Layer 3 of a small transformer language model trained on English Wikipedia (9 layers, counted from 0, width 96).
A neuron's activation on a vector x is quick GELU(weights . x + bias), where the dot is the dot product. Quick GELU of z is z times sigmoid(1.702 z).

Input weights of the MLP neurons that the questions are about. A number n stands for n times 0.013.
n52 (bias -0.157): 1 22 -6 14 -30 34 -14 19 -7 -8 10 3 1 -16 41 -10 -35 17 32 30 22 -17 19 -4 -5 2 18 -7 11 -33 3 7 -11 -34 2 15 12 -18 -19 21 31 -7 22 -4 -3 14 -11 33 -33 19 22 -6 11 -45 8 24 -77 8 32 -47 -13 -2 2 9 -23 25 15 2 -4 1 -25 37 -12 -11 -30 21 -43 -29 5 -15 -7 8 33 26 96 34 -2 -3 0 9 -32 15 -11 7 32 -25
n62 (bias -0.187): 25 -5 -13 0 18 44 8 -3 2 -36 16 6 33 -23 20 -14 6 4 -3 16 -32 -6 -38 49 27 0 -41 11 28 -22 15 -50 37 15 -7 3 -24 -10 13 -13 4 -19 21 9 -2 -21 -26 -37 2 0 -28 -35 18 -3 8 63 1 -12 -24 29 31 9 -2 -1 25 13 -7 3 24 -10 4 -26 -4 31 -32 -2 17 7 29 10 16 -24 33 -8 -17 23 10 -1 -9 -26 13 -18 0 6 -23 18
n72 (bias -0.245): -1 9 -41 7 -2 37 80 -44 37 21 10 -17 2 -27 -21 -9 6 1 3 18 -8 -34 20 -2 -4 -31 -28 -26 -12 9 9 10 7 0 -16 29 -15 6 -32 33 -15 -38 43 41 35 12 -5 -26 7 26 -18 54 12 7 4 -5 9 1 24 -54 38 32 -5 -10 7 7 12 2 19 45 -10 10 0 -5 -10 3 0 -13 -41 -39 2 17 -16 -14 -31 7 -26 28 4 31 -9 -68 -9 -14 24 21
n89 (bias -0.169): 6 -20 13 18 -2 -8 -22 20 16 -33 11 7 -13 10 -7 -9 -22 -33 -30 -16 -11 -2 -5 -25 -14 0 -1 1 34 -10 -18 -8 29 -42 -45 16 40 40 4 9 -7 31 0 -7 -4 -48 -3 34 -3 -5 -18 -28 -6 9 -23 -19 50 14 8 23 -18 -17 50 11 -16 3 0 -13 17 -25 26 7 32 18 34 -35 8 3 22 6 -15 39 -9 -16 0 2 -10 13 8 -10 -45 -29 -41 -12 18 17
n103 (bias -0.094): 3 -50 -12 -3 -34 -2 -8 65 50 11 0 -11 -10 24 5 30 10 5 16 -13 22 23 -15 -25 -7 17 26 -25 -18 -59 -28 8 -21 -19 -17 44 -13 -7 24 -19 27 16 -50 -30 -1 12 -27 18 30 -21 -4 -38 -17 33 7 -15 -10 6 32 40 5 9 -36 14 10 25 32 21 -23 8 14 9 16 -5 34 -5 2 16 -12 8 40 1 6 -6 11 29 27 6 -4 12 -5 47 -1 1 26 16
n116 (bias -0.157): 11 11 4 -17 -11 21 -6 0 -8 18 34 9 39 -23 -38 13 -2 -14 4 0 16 -48 31 0 40 -2 22 12 11 6 -41 -15 4 -24 41 -8 -24 5 6 7 -26 9 -19 22 23 -53 -21 -2 -25 10 -8 27 -6 15 -4 -5 10 11 13 -11 -30 19 35 22 -1 -15 -42 -11 -34 -1 -37 -23 -14 2 -26 -4 35 4 -4 -6 -10 61 -5 4 5 -21 -12 -26 17 -17 36 28 -7 -29 23 12
n119 (bias -0.250): -9 -12 10 1 -10 -6 7 -1 29 -41 -20 24 -15 3 -10 -22 -18 -47 67 -10 10 2 14 18 -13 -4 40 22 -1 -33 4 5 -10 -10 53 8 -11 -13 23 -14 20 21 33 15 1 -19 -19 -5 28 1 2 31 12 -17 14 -35 -6 -44 -42 -8 -38 28 -26 -11 -18 -14 5 -27 -46 12 -1 1 23 4 32 31 1 64 -3 -20 9 79 -31 8 -13 11 33 37 37 -28 -20 -4 -14 4 -25 18
n120 (bias -0.233): -62 -7 1 26 -31 46 -22 9 29 -34 -61 40 -19 -25 16 -15 -44 11 -30 1 23 -19 8 3 -5 -9 0 3 -19 -58 -9 52 -54 26 15 42 12 2 -5 -21 79 15 -12 60 20 11 -1 -8 0 48 -27 -11 -26 -45 27 -23 28 -15 -9 -13 48 51 18 -10 17 -14 22 -13 -10 4 -16 -14 51 29 13 -34 0 -6 -5 -12 -19 19 -22 26 -27 23 8 36 -38 8 24 25 14 15 -34 -15
n139 (bias -0.118): -4 2 9 -19 35 -18 14 4 -1 -34 26 33 -19 -17 -28 12 2 -23 -30 6 17 -32 22 -9 4 -11 21 -6 -27 -19 -24 -5 18 8 -4 -15 40 -11 -15 28 9 -12 -18 -69 16 6 -18 42 -16 -3 13 -4 -14 -30 -9 -4 -3 39 3 -14 12 37 9 -13 -14 15 7 -5 9 -22 16 -8 16 -47 -23 -13 -6 32 -28 -5 -2 6 7 25 -29 17 27 17 -35 9 24 21 2 -10 55 6
n141 (bias -0.257): -8 0 0 17 30 -43 10 54 -20 -29 -18 -9 11 -4 13 -24 -4 2 0 -28 -3 -30 -34 -6 -28 -14 2 -10 4 -11 -12 41 10 -14 3 25 -12 12 20 -8 26 -2 27 6 46 -8 16 -3 15 -8 11 5 -6 0 -7 -25 -25 -26 0 -21 -9 17 -27 11 3 -11 -20 -8 7 14 33 4 -12 -10 32 -16 9 -17 32 22 26 12 22 3 -30 23 -22 20 38 -7 -12 41 16 10 7 -38
n151 (bias -0.168): -13 -3 -9 -7 3 15 -34 13 -15 -6 9 -39 0 27 -18 -17 -29 -1 -10 -10 23 20 5 -17 -21 12 -18 -20 16 13 9 -7 29 -14 -10 28 -20 -34 18 2 -18 33 9 -4 11 -36 -15 -7 20 -1 -18 -24 8 -24 -53 4 25 9 -9 17 15 1 15 11 -18 -3 -12 19 -8 24 6 -7 -1 44 29 2 -11 23 2 9 -2 -13 -8 4 53 11 -25 24 -11 -3 -27 13 -8 -5 -15 8
n157 (bias -0.158): -41 -51 -17 -9 -38 -4 -13 -4 29 -3 -3 4 0 -8 38 -28 38 47 -30 6 18 -35 -3 -24 -16 -31 -18 -23 -22 -17 24 29 -14 37 -29 13 16 31 -27 -10 14 15 13 20 -15 -9 -13 31 -48 -21 -2 -14 27 -35 -6 8 -40 -30 15 27 18 22 11 -15 27 -18 1 -27 37 6 65 45 -8 0 2 23 -53 -19 14 -4 42 -22 -23 29 6 37 50 -42 -40 -35 -11 16 0 10 12 27
n163 (bias -0.042): 7 -3 -3 23 -17 20 -24 -49 -17 32 -14 -12 -31 -46 14 59 7 -10 -26 -33 19 13 -5 18 32 -27 -20 7 34 -18 -16 9 11 -1 2 16 23 31 -20 -9 30 30 -8 3 -9 -1 -38 27 52 13 24 -2 9 -19 -16 -4 27 -36 -23 -31 -43 -8 -51 -49 2 1 -28 -18 19 -14 -2 6 -19 -8 22 21 -17 -13 -5 -9 -14 -8 1 18 -26 37 10 35 -50 13 -23 7 25 6 -3 34
n175 (bias -0.059): 4 -26 -16 -13 13 7 17 -47 -25 38 28 -2 7 25 -33 6 6 -14 -44 -1 41 20 -1 2 -15 9 -44 1 25 3 24 13 -14 -18 20 -1 -44 -9 -24 20 13 -22 -12 28 -1 -1 8 13 -31 -28 -21 -19 17 12 17 -2 -12 -28 -30 32 12 31 3 -27 40 45 1 -11 10 19 -32 -39 18 2 24 8 -19 -4 8 -12 -2 23 28 24 21 -11 29 -10 -13 4 31 0 49 16 5 -7
n200 (bias -0.302): -36 -12 -16 47 -20 -9 -23 -30 -2 -5 8 -39 -1 16 3 8 -35 8 5 -12 14 5 -38 35 17 10 4 -20 44 -18 -6 5 -17 -34 -18 -37 -6 0 14 -13 -2 11 16 1 5 20 -12 -14 53 46 1 -35 29 -13 8 -25 2 14 -13 22 2 1 -1 27 -32 19 -29 -28 6 10 36 7 -55 43 -19 -3 13 29 0 34 1 28 -12 44 9 -31 17 -16 27 -1 36 -11 18 -32 -2 3
n205 (bias -0.283): 3 9 -17 22 -5 4 -20 -42 -17 3 -23 -23 13 -15 -2 -41 -47 -20 16 -11 5 -9 2 18 24 -8 22 13 -21 47 -12 -33 1 -12 3 2 17 -36 15 -44 -3 29 -10 -7 3 2 -2 58 -8 6 6 17 -16 -24 -20 -1 2 23 28 -11 20 -4 34 27 55 -6 -31 0 -12 1 8 -5 -11 13 -4 -21 -5 -19 34 -18 9 -9 -10 -3 -4 -6 10 12 -1 -24 -14 21 -32 39 1 -1
n248 (bias -0.161): -46 -50 -13 -24 15 -8 21 -21 5 -6 -1 -25 2 7 -8 40 12 50 8 7 0 2 9 -26 10 -6 9 13 -30 4 2 18 -30 -20 25 7 18 28 -25 6 5 44 -2 17 6 -15 19 -36 21 14 -10 0 -1 -42 -43 -37 0 -27 -6 28 -26 41 -6 -1 -23 5 -5 -4 45 -26 -30 11 11 1 -16 -38 34 20 -26 16 5 10 -14 22 -24 18 15 19 6 11 -7 25 27 -2 32 20
n274 (bias -0.205): -12 -61 -13 -12 -29 6 19 6 -17 -11 34 -2 -7 13 -11 22 -18 4 15 19 19 15 -1 -6 7 -2 46 -60 6 -27 17 29 -4 -41 56 -23 -3 18 2 12 -7 -2 9 13 -9 -19 16 46 5 -24 12 -50 -40 -24 -7 3 43 -24 18 -44 60 4 15 18 17 12 9 -3 -40 -8 2 11 4 -1 -16 -32 -6 -22 -5 -22 -16 -12 5 11 4 43 26 -25 -21 0 -34 -12 6 38 26 -12
n276 (bias -0.245): -48 16 -44 -14 -21 -20 12 -59 24 15 9 8 8 -44 28 -40 38 -10 7 -8 27 45 -34 -6 4 -20 -2 -36 19 -4 -22 14 -38 1 -2 -29 26 20 -18 -13 16 -8 -15 27 5 5 0 36 21 0 19 -12 9 20 70 -15 19 1 -56 -17 -11 -19 22 8 31 -15 -21 31 7 3 10 31 -16 -11 44 -38 -32 -34 -11 -34 -34 -15 -31 9 -6 7 11 -2 38 -17 29 13 -7 58 27 6
n288 (bias -0.141): 32 -51 -19 -24 35 19 -28 -17 47 20 -9 -13 13 0 14 44 36 -10 15 -45 -39 6 -2 4 -22 8 17 16 13 5 10 -42 -9 -10 4 21 -14 13 -6 25 11 18 -21 21 29 -33 -17 23 -3 -5 13 20 0 -42 -8 -29 16 -57 -2 -8 -29 -16 -46 0 -2 -31 14 11 16 23 26 8 16 -15 31 17 -19 16 -28 -18 16 8 -5 18 29 9 -28 19 -16 29 -34 -23 -30 24 -7 -9
n298 (bias -0.177): 3 -15 8 5 47 12 32 -16 23 7 -34 25 -27 4 40 25 24 17 9 -25 19 23 0 -11 6 -28 -9 -4 10 -1 3 22 -41 -2 14 31 -11 -19 16 -22 -30 -30 -31 -38 12 11 4 -3 -24 -29 -6 21 6 -14 2 -44 -15 -40 -19 -17 35 15 17 -21 17 -18 0 17 -6 -22 -12 17 -41 -9 -3 20 -15 26 -14 6 -1 5 -14 -16 25 5 4 47 3 15 -4 8 4 -6 12 -9
n304 (bias -0.118): 9 47 -17 11 0 18 -8 -1 14 12 6 0 -35 -6 0 9 -25 29 0 0 -11 -28 -13 -38 -17 18 -8 -17 -9 16 -11 1 -4 22 26 -20 7 17 47 -1 -9 -6 -28 39 -37 -17 -3 30 -15 0 34 -8 -7 8 2 -22 -31 6 -9 -11 -12 -16 37 35 -13 26 32 16 -24 -5 -12 -41 -12 7 15 -16 -13 31 3 -11 36 37 21 8 -2 38 -23 21 8 24 -2 -17 11 -10 -17 -11
n308 (bias -0.264): -8 -18 -40 16 26 -14 18 4 0 35 4 43 -3 -2 17 -12 7 36 -14 -36 -29 25 -21 28 4 18 20 -8 -18 -9 9 32 -20 -12 -25 -53 -21 -38 28 -30 0 27 23 36 23 -10 5 31 -1 -43 41 13 -23 19 17 5 -26 -44 -12 -20 -47 -21 -19 20 20 7 7 -7 -19 22 -5 -13 -29 -12 43 -13 -10 -23 8 14 4 29 9 -24 1 24 7 20 15 12 0 -29 -29 -11 -17 -16
n317 (bias -0.290): 7 37 -46 -1 41 -16 1 -11 -14 26 0 -1 3 23 -4 -39 5 25 20 55 27 -31 -37 17 -9 -3 4 -6 -17 -18 -1 0 18 21 -59 18 9 -14 22 32 -15 -15 22 26 1 -27 27 -2 -23 -31 31 49 -37 15 1 -59 3 27 18 4 -23 9 38 -16 41 -22 21 -29 18 -9 -4 26 10 -47 -14 11 13 10 -54 15 13 2 -4 -62 41 -15 26 -2 -26 -30 -10 -48 8 -65 0 -4
n320 (bias -0.306): 0 15 -28 -9 -17 30 9 -32 -2 -13 47 -36 -17 -19 -44 -9 3 -31 -6 0 1 22 -38 -27 34 2 -30 24 -1 40 -47 0 12 -41 -7 -18 -2 0 7 -3 -5 -19 -26 -13 23 -25 -6 -12 41 8 17 17 -4 24 55 44 7 -17 -11 -29 -15 37 6 -8 -21 16 -11 32 64 -36 23 16 42 42 19 3 2 0 -21 -19 -69 34 39 5 -1 -13 -86 -9 -63 8 14 -3 20 9 59 5
n323 (bias -0.089): -9 -8 21 50 -26 -2 37 -7 11 -21 16 7 18 -32 20 46 -19 -25 10 18 20 -67 -4 -16 8 -4 -14 -49 -72 -22 18 -3 -33 16 28 48 32 23 3 -44 -23 10 -26 1 47 -12 -5 -3 -59 6 -19 42 14 16 15 -8 5 59 6 -16 -24 -6 -25 8 -7 -24 35 10 -35 -8 3 10 4 0 -4 12 -12 17 -19 3 34 19 37 -15 -13 -10 -35 -4 -47 42 13 16 7 -6 -9 -5
n327 (bias -0.022): 16 -10 5 -32 -23 5 24 -31 19 -6 22 30 -4 3 -7 16 12 24 -9 0 3 23 17 -24 -31 -16 34 12 -3 -5 28 -9 -34 -18 14 11 14 6 -19 -39 33 50 -27 -26 42 -20 -11 64 36 -28 -3 -46 14 -16 -12 21 -31 30 -28 16 6 20 46 10 -1 -42 -3 -14 -14 -6 12 7 4 28 4 3 -6 21 -58 -9 -11 -24 2 -26 8 18 0 10 13 -5 -23 15 -19 25 31 2
n334 (bias 0.002): -10 18 21 15 3 -6 24 25 3 -43 -1 -8 24 6 2 -10 20 28 14 1 14 -3 3 18 -9 26 26 3 17 -21 -27 -26 21 7 -50 -20 -16 20 -2 -24 9 19 -32 26 14 -2 -19 9 -31 14 22 8 -8 2 3 2 26 -19 38 34 5 -14 -35 -29 22 23 -6 3 -22 -14 -1 -1 -7 15 21 14 29 18 -27 -11 -35 -17 14 -21 38 -15 10 -10 6 0 6 -23 -2 11 21 -38
n353 (bias -0.099): 6 0 -33 14 -21 -6 1 29 -13 -54 10 -29 -3 2 7 -19 -15 -26 -18 -34 42 13 7 -9 13 -18 18 -25 20 -7 5 1 9 28 -19 27 -25 -6 17 -41 0 8 36 29 34 -11 13 8 15 -19 -17 -15 8 -6 -4 -2 -3 -32 -16 5 4 -4 27 -9 -11 -18 43 12 -36 -6 39 14 -15 9 9 -28 -18 -14 17 5 29 7 9 9 13 14 -4 75 15 -44 -5 -1 -11 10 6 -4
n366 (bias -0.285): -23 -42 40 -33 -28 -6 -18 21 20 -29 -7 -14 1 -61 46 30 -7 28 10 -18 44 27 10 42 -22 -14 -32 22 15 -32 18 -13 12 -24 -26 34 3 -23 -64 -66 8 8 -33 -30 0 10 -1 0 -7 0 -54 -7 -20 8 20 8 29 -57 -17 6 12 46 -16 12 -18 19 3 -50 -15 -8 26 -30 1 39 -5 34 -26 4 -20 -28 -6 18 19 24 51 59 -18 4 7 5 23 -16 30 81 -2 5

Each question shows a token from some text and the vector x that enters the MLP there. A number n stands for n times 0.036.

" one": 16 23 50 -29 -36 -18 1 11 29 -9 27 29 -4 39 -30 14 3 -8 18 -12 21 17 -7 5 13 7 -25 20 14 1 19 22 -2 7 -14 -31 15 -12 17 -15 -28 -35 0 -3 -11 20 -16 -3 -1 20 -26 25 -11 -36 13 -9 -14 15 18 -7 -36 -19 17 -2 4 5 9 19 19 4 18 -30 4 -37 -19 -32 0 -10 5 -18 15 -12 -8 -9 13 9 16 -2 7 23 -41 46 -40 12 -5 -14
Which neuron fires most, and how strongly? n52, at about 1.7

" day": 5 46 39 -21 -22 -23 4 -25 -48 13 28 1 -11 42 -6 15 52 3 20 -54 25 2 1 9 18 40 -27 24 8 -8 7 30 -13 4 4 -19 26 -7 36 -8 -36 -33 1 -11 -18 11 10 -17 -1 28 -7 14 -9 -7 12 -15 1 4 7 2 -27 -3 8 -1 -7 7 7 15 45 -1 8 -5 2 -30 -10 -18 -5 -7 17 -18 -28 -18 -23 -21 -6 7 -1 -16 19 -5 -25 21 -14 16 -1 -18
Which three neurons fire most, strongest first? n276, n320, n298

"pon": -2 23 18 -22 4 -7 21 6 -17 12 15 -9 -5 45 -21 26 32 -14 4 -47 42 -10 2 3 -2 37 -49 10 35 5 0 23 -18 -1 -13 -4 25 -7 3 -19 -9 -5 29 25 -1 11 6 -15 9 41 -47 7 -7 -35 -9 -11 -6 -8 7 -13 -31 9 19 -5 -14 2 -1 4 21 -19 14 -16 23 -13 1 -4 10 -5 9 -19 -29 -3 7 -30 -14 -18 -5 -4 2 0 -17 -3 -7 3 -15 33
Which neuron fires most, and how strongly? n320, at about 2.4

",": 6 13 34 -21 -29 -15 4 8 -11 13 8 0 9 21 -18 19 36 0 12 -29 50 2 16 -3 14 30 -4 27 9 6 23 50 7 -1 -12 -23 -18 19 11 -17 -29 -29 -5 3 -25 16 7 3 -17 16 -21 -12 -5 -10 -3 -9 7 3 18 -7 -34 -11 24 10 -25 2 3 22 30 -8 22 -29 14 -36 -36 -14 32 -16 22 -15 -14 -28 -5 -38 -2 -12 21 -12 2 -2 -21 8 1 15 -25 1
Which two neurons fire most, strongest first? n116, n274

" Angel": 13 16 30 -25 -24 -32 4 16 -4 11 16 -5 -15 40 -8 19 41 4 -8 -13 9 -2 5 14 33 36 -27 23 3 -16 -1 27 -10 19 -14 -14 31 -19 28 -15 -34 -22 -11 0 -27 30 21 -10 -5 45 -1 -10 -18 -34 -34 17 6 -4 14 -19 -30 -3 20 14 -18 22 31 13 11 -19 21 -26 4 -29 -9 -20 12 -5 22 -1 -16 -22 -12 -28 -16 -5 -8 19 15 2 -1 18 -32 12 -25 -7
The neuron with the highest activation: n304

"de": 9 23 29 -18 -9 6 35 6 -29 23 -4 11 21 39 -29 17 14 -8 9 -40 20 16 15 10 5 23 -55 6 7 -19 -8 20 16 -9 -24 -25 13 5 5 -12 -10 -41 -1 10 -24 39 -2 -10 -2 30 -29 14 -7 -21 -4 20 29 25 -1 -10 6 -11 24 2 -17 0 5 -4 21 7 26 -17 29 -23 -1 -25 4 -12 -6 -27 -30 -17 4 -9 18 -8 14 10 7 -10 -34 16 -55 4 -52 -2
The neuron with the highest activation: n89

".": 17 23 25 -6 -29 -24 -8 3 -26 7 15 17 5 60 -28 1 20 1 -9 -34 20 5 15 5 5 30 -13 16 28 -8 0 26 4 7 -4 -7 -5 -2 3 -14 -22 -17 1 -15 -25 13 9 -21 25 31 -27 -3 4 -16 12 20 -18 55 15 2 17 -31 31 19 -30 -15 9 16 -1 -17 24 -24 12 -11 -32 -4 10 0 -12 -19 -9 -18 -20 -49 -5 -8 11 19 6 3 -33 23 -35 32 -31 -8
Which neuron fires most, and how strongly? n327, at about 2.3

"The": 10 2 28 -22 -18 -17 12 3 -3 -13 15 17 3 43 -14 10 30 -4 0 -42 45 10 14 -5 14 28 -31 22 -15 6 -1 32 0 6 -32 -26 18 -3 0 -9 -19 -9 23 17 0 27 -15 -11 -9 37 0 -13 6 5 -30 -17 1 9 14 -14 -14 -30 32 -17 -18 8 24 16 14 0 6 -19 16 -27 -17 -15 37 -23 12 -14 -11 -21 -9 -13 -21 -6 9 6 6 10 -21 37 -10 5 -32 -11
Which two neurons fire most, strongest first? n89, n248

" \"": 5 15 6 -29 -25 -20 2 5 -1 -6 -1 7 16 24 9 9 28 -2 14 -41 47 8 21 1 11 27 -12 4 17 6 21 24 -7 -16 -8 -11 -1 -9 -19 -18 -8 -21 11 -5 -8 9 11 6 -6 21 -16 14 9 8 2 -22 -13 -12 39 -20 -24 -18 26 -19 13 19 9 9 33 8 12 -12 -1 -15 -29 0 25 -17 15 -29 13 -23 -13 -33 -7 12 4 -3 -14 -2 -42 26 -13 18 -45 -9
Which three neurons fire most, strongest first? n157, n52, n205

" ": -2 17 34 -15 -12 -1 3 7 -8 24 26 11 10 50 -29 5 44 -16 6 -39 10 21 10 1 -12 12 -13 30 13 -2 9 22 2 -4 -13 -12 2 -6 6 -5 -8 -13 11 -4 -11 40 28 -18 12 40 -36 -1 -6 -20 -4 -31 20 -4 52 -17 -25 -32 4 7 -17 2 3 1 33 -1 -3 -4 14 -39 -12 -18 -10 -2 2 -28 3 -25 -16 -16 -9 -9 10 4 13 9 -38 39 -14 12 -58 -9
Which two neurons fire most, strongest first? n288, n248

" to": 10 16 15 -39 -25 -16 -7 24 -7 -3 7 17 -9 38 -7 4 36 -6 13 -35 26 -22 6 12 22 31 -26 -8 2 6 32 12 17 11 9 -1 7 2 18 -5 -41 -20 16 -1 -2 31 -6 -4 -1 31 -5 3 -11 -7 -6 -9 -1 -3 37 -6 -6 -8 14 -25 -27 -12 0 2 42 11 15 -22 -17 -33 -23 -23 22 -21 14 -16 0 -32 -23 -14 11 -14 10 -17 -16 4 -16 41 5 32 -43 -2
The neuron with the highest activation: n157

" opponent": 8 34 17 -29 -30 -19 -3 -8 -7 -2 10 15 -9 40 -9 17 41 10 7 -32 31 10 -5 22 30 11 -29 24 29 5 -5 29 -19 17 -6 -18 12 -1 23 -12 -40 -38 -2 -12 -11 19 7 -25 -1 28 -14 -4 4 -3 -17 -2 4 0 20 -18 -42 -4 32 4 -20 0 -3 39 30 -2 25 -34 -17 -30 -5 -11 4 -7 9 -25 2 -33 3 -12 -19 0 2 -1 18 9 -24 43 -11 21 -17 -14
The neuron with the highest activation: n276

" said": 5 44 60 -37 -30 8 -6 -17 -22 -10 -1 11 -3 70 -11 33 35 24 17 -33 37 10 1 3 21 21 0 6 35 -3 -5 32 -25 8 -7 -15 5 -3 4 -20 -28 -19 13 -1 -14 24 -7 3 -12 1 -41 -6 -14 -16 3 -11 17 -9 24 -17 -17 -2 5 3 -15 8 17 -9 30 8 16 -18 8 -39 -21 -18 34 -11 7 -25 -16 -22 7 -17 2 -8 11 -9 3 8 -40 21 -17 22 -20 -6
Which three neurons fire most, strongest first? n274, n334, n298

" of": 15 34 26 -20 -7 -3 -2 10 -33 7 11 21 3 37 -9 9 26 -21 -8 -53 28 -4 6 25 39 34 -12 6 -6 4 12 7 -4 16 -8 -13 1 9 21 -16 -15 3 6 9 -20 42 -14 11 7 15 -18 12 6 -23 -1 -11 -1 18 10 -18 14 -10 13 -7 -47 3 -18 17 20 -14 -11 -23 19 -21 -19 -26 16 -14 22 -30 -30 -43 -13 -33 8 -3 24 -21 -6 5 -28 34 5 21 -23 8
Which neuron fires most, and how strongly? n205, at about 1.1

" pro": -11 12 35 -17 -3 -31 14 3 -7 -11 22 16 4 33 -18 9 9 1 26 -46 13 15 19 29 11 12 -29 18 18 -16 11 33 -17 12 -17 2 -4 -7 8 -30 -2 -1 2 11 -6 33 22 -6 17 37 -37 12 -20 -13 -32 -19 5 8 20 -11 -10 -21 27 -10 -29 8 6 -14 32 -14 22 -31 14 -42 -13 1 1 -8 16 -20 -1 -24 -10 -30 0 -15 5 -14 1 4 -52 29 16 28 -17 2
Which two neurons fire most, strongest first? n366, n248

" in": 2 20 32 -38 9 -8 -8 5 -14 0 3 8 2 38 -16 26 40 -12 19 -59 32 -2 19 13 23 12 -17 10 4 -3 3 13 12 2 -9 6 -10 4 15 -6 -9 -8 7 2 -12 24 8 -8 7 33 -21 9 -5 -6 -18 -26 -2 -6 21 -11 -14 1 19 -13 -31 -9 0 12 36 19 10 -21 7 -42 -31 -20 14 -35 11 -41 -6 -49 4 -15 3 0 18 -12 11 23 -31 28 2 17 -41 2
Which two neurons fire most, strongest first? n163, n248

" Independence": 6 28 24 -23 -9 -21 17 -1 -28 -9 21 24 -6 39 -7 16 24 10 -18 -53 7 10 -4 22 -4 27 -7 27 33 22 30 26 -1 3 -2 -33 15 -15 10 -17 -49 -21 -3 -5 8 25 14 -14 -15 36 -12 12 -33 -18 -35 7 0 3 8 3 -4 4 13 -4 -15 23 3 11 21 5 16 -26 2 -43 -3 -13 11 -30 24 -13 -21 -27 -8 -10 -25 -3 21 5 23 6 -13 29 -10 7 -43 -15
Which three neurons fire most, strongest first? n308, n141, n175

" defend": 16 37 36 -26 -13 -5 8 -1 -12 7 -1 0 2 60 -7 30 61 12 -5 -17 30 -3 2 12 13 26 -27 23 11 16 -21 30 -5 13 -13 -42 32 -20 23 -17 -30 -37 17 -2 8 39 14 -22 -9 8 -31 26 -12 -9 -19 -7 6 -2 16 -19 -34 4 17 13 -22 14 -2 16 26 -8 14 -17 17 -41 -12 -22 1 5 -3 -8 -1 -21 -10 -21 -3 -14 -3 -13 -4 -18 -34 29 -19 15 -18 -15
Which three neurons fire most, strongest first? n317, n298, n139

" Hill": -12 12 33 -30 -6 -27 18 -4 -18 -7 31 7 -13 64 -12 19 50 -13 5 -31 28 2 -1 19 19 27 -14 42 10 8 1 35 -6 -6 -6 -9 15 -12 22 -3 -32 -32 9 0 -31 23 11 2 -8 45 1 -2 -10 -21 -39 15 -19 18 8 -10 -6 0 19 10 -25 10 18 24 25 -16 5 -27 4 -27 -20 -27 8 -15 15 -14 -8 -12 -2 -19 -38 22 3 3 9 -5 -5 19 -32 7 -38 -18
Which three neurons fire most, strongest first? n139, n248, n304

" Record": 10 10 44 -43 6 -27 13 7 -44 21 0 22 1 64 -22 6 19 -4 -2 -31 6 0 0 10 10 37 -13 48 3 -1 6 7 -22 -4 1 -20 7 -19 28 -35 -23 -39 28 8 3 28 28 -32 10 22 -15 -7 7 -25 -11 8 -5 -3 -1 -13 -2 -9 36 36 -5 3 15 13 28 8 14 -23 -6 -32 5 -37 -3 2 -8 -24 7 -19 4 -36 -4 -10 27 12 14 -8 -27 34 -18 -3 -37 -13
The neuron with the highest activation: n308

"ni": 3 23 45 -13 4 -11 29 -15 3 5 18 -2 2 47 -12 22 32 3 -10 -54 9 1 7 2 17 28 -39 27 1 -9 9 49 3 15 -5 -8 2 -44 -10 6 -25 -19 -1 2 -34 28 1 -15 0 60 -11 13 3 -25 2 11 23 0 15 -3 6 -4 31 -12 -10 1 3 9 -2 -14 1 -8 -2 -27 -6 -22 16 11 3 -24 -28 16 -18 -8 -21 -26 2 -14 8 -13 -19 5 -47 18 -33 5
The neuron with the highest activation: n72

"lo": 7 21 26 -14 7 -17 7 -15 0 -4 -2 3 5 55 -4 13 38 -2 -3 -36 -14 20 11 3 13 32 -32 15 -10 0 15 30 -16 2 -4 2 15 -9 7 -16 -40 -26 -5 6 -20 35 -7 -35 26 49 -24 3 23 -22 -20 24 -15 10 11 6 -18 -13 31 34 -15 -7 -10 1 26 -34 14 -36 -23 -27 -16 -13 20 -8 12 -8 9 -18 6 -11 9 -17 4 13 20 -9 -51 4 2 32 -37 5
Which neuron fires most, and how strongly? n248, at about 1.2

"T": 12 -10 20 -30 3 -4 6 8 32 32 1 6 -10 67 -2 13 42 -3 -8 -36 -1 -4 -2 1 -11 26 -23 36 17 -1 15 14 -27 -11 -23 -10 8 -2 18 -22 -39 -7 3 10 -40 11 -3 -27 -2 42 -11 38 -9 -24 -3 -1 4 -15 31 2 -2 -13 28 5 -20 7 4 10 24 -19 15 -14 16 -43 13 -18 9 0 17 15 -21 -5 -20 -30 -7 -22 8 2 10 -5 -12 41 -47 20 -40 -11
The neuron with the highest activation: n288

" The": 12 8 25 -22 -25 -14 17 5 -4 -17 13 18 0 38 -20 11 30 -1 7 -47 45 8 14 -3 11 30 -30 30 -9 13 6 41 -3 2 -26 -19 15 -4 9 -8 -19 -12 10 15 -3 39 -10 -7 -11 38 6 -12 -1 3 -26 -22 -9 8 15 -14 -15 -29 22 -5 -12 12 9 10 13 0 5 -24 13 -32 -26 -21 26 -14 2 -11 -8 -25 -12 -21 -15 -2 12 4 1 21 -24 39 -7 15 -29 -7
Which three neurons fire most, strongest first? n248, n139, n334

"mi": -1 24 44 -14 -18 7 30 -1 7 7 5 -3 13 27 -10 18 41 6 5 -55 12 6 6 5 21 28 -47 17 16 -23 12 25 -10 6 -12 -5 16 -28 9 5 -17 -12 3 -3 -34 -2 -1 -21 10 57 -21 23 -5 -5 9 14 11 -2 13 -2 1 4 41 -4 4 -11 -4 17 9 -8 0 -1 -2 -55 5 -15 2 2 8 -16 -22 -3 -40 -15 -32 -35 -1 -12 -5 -14 -20 11 -37 20 -14 18
The neuron with the highest activation: n276

" on": 10 34 15 -43 -28 4 -13 2 -16 -10 20 10 17 51 -19 25 51 -3 9 -59 30 -1 4 19 31 23 -15 3 0 3 -6 19 10 -3 -1 5 14 -16 24 1 -9 -29 14 -11 -9 4 9 -8 -4 22 -17 16 17 -24 0 -26 -10 -12 16 -12 -10 3 34 -13 -10 -1 12 20 20 2 11 -29 1 -27 -24 -32 21 -26 15 -29 -5 -26 -8 -20 14 -11 8 -13 -7 19 -23 21 -1 19 -39 -13
The neuron with the highest activation: n116

" living": 13 6 34 -46 -10 -19 9 14 -26 13 23 9 -30 46 -4 2 45 -6 1 -37 30 -8 -7 27 37 18 -12 33 15 -1 6 38 -17 12 -15 -16 -4 -21 20 -16 -24 -35 5 4 29 14 6 -12 17 26 -3 15 -11 -19 -14 -11 18 16 8 -10 -26 13 -4 -9 -8 -2 26 14 24 0 -7 -13 22 -60 -18 -26 10 6 7 -21 -1 -24 -6 -13 13 -6 -8 -9 -2 -11 -26 19 -22 10 -20 -6
Which three neurons fire most, strongest first? n317, n139, n298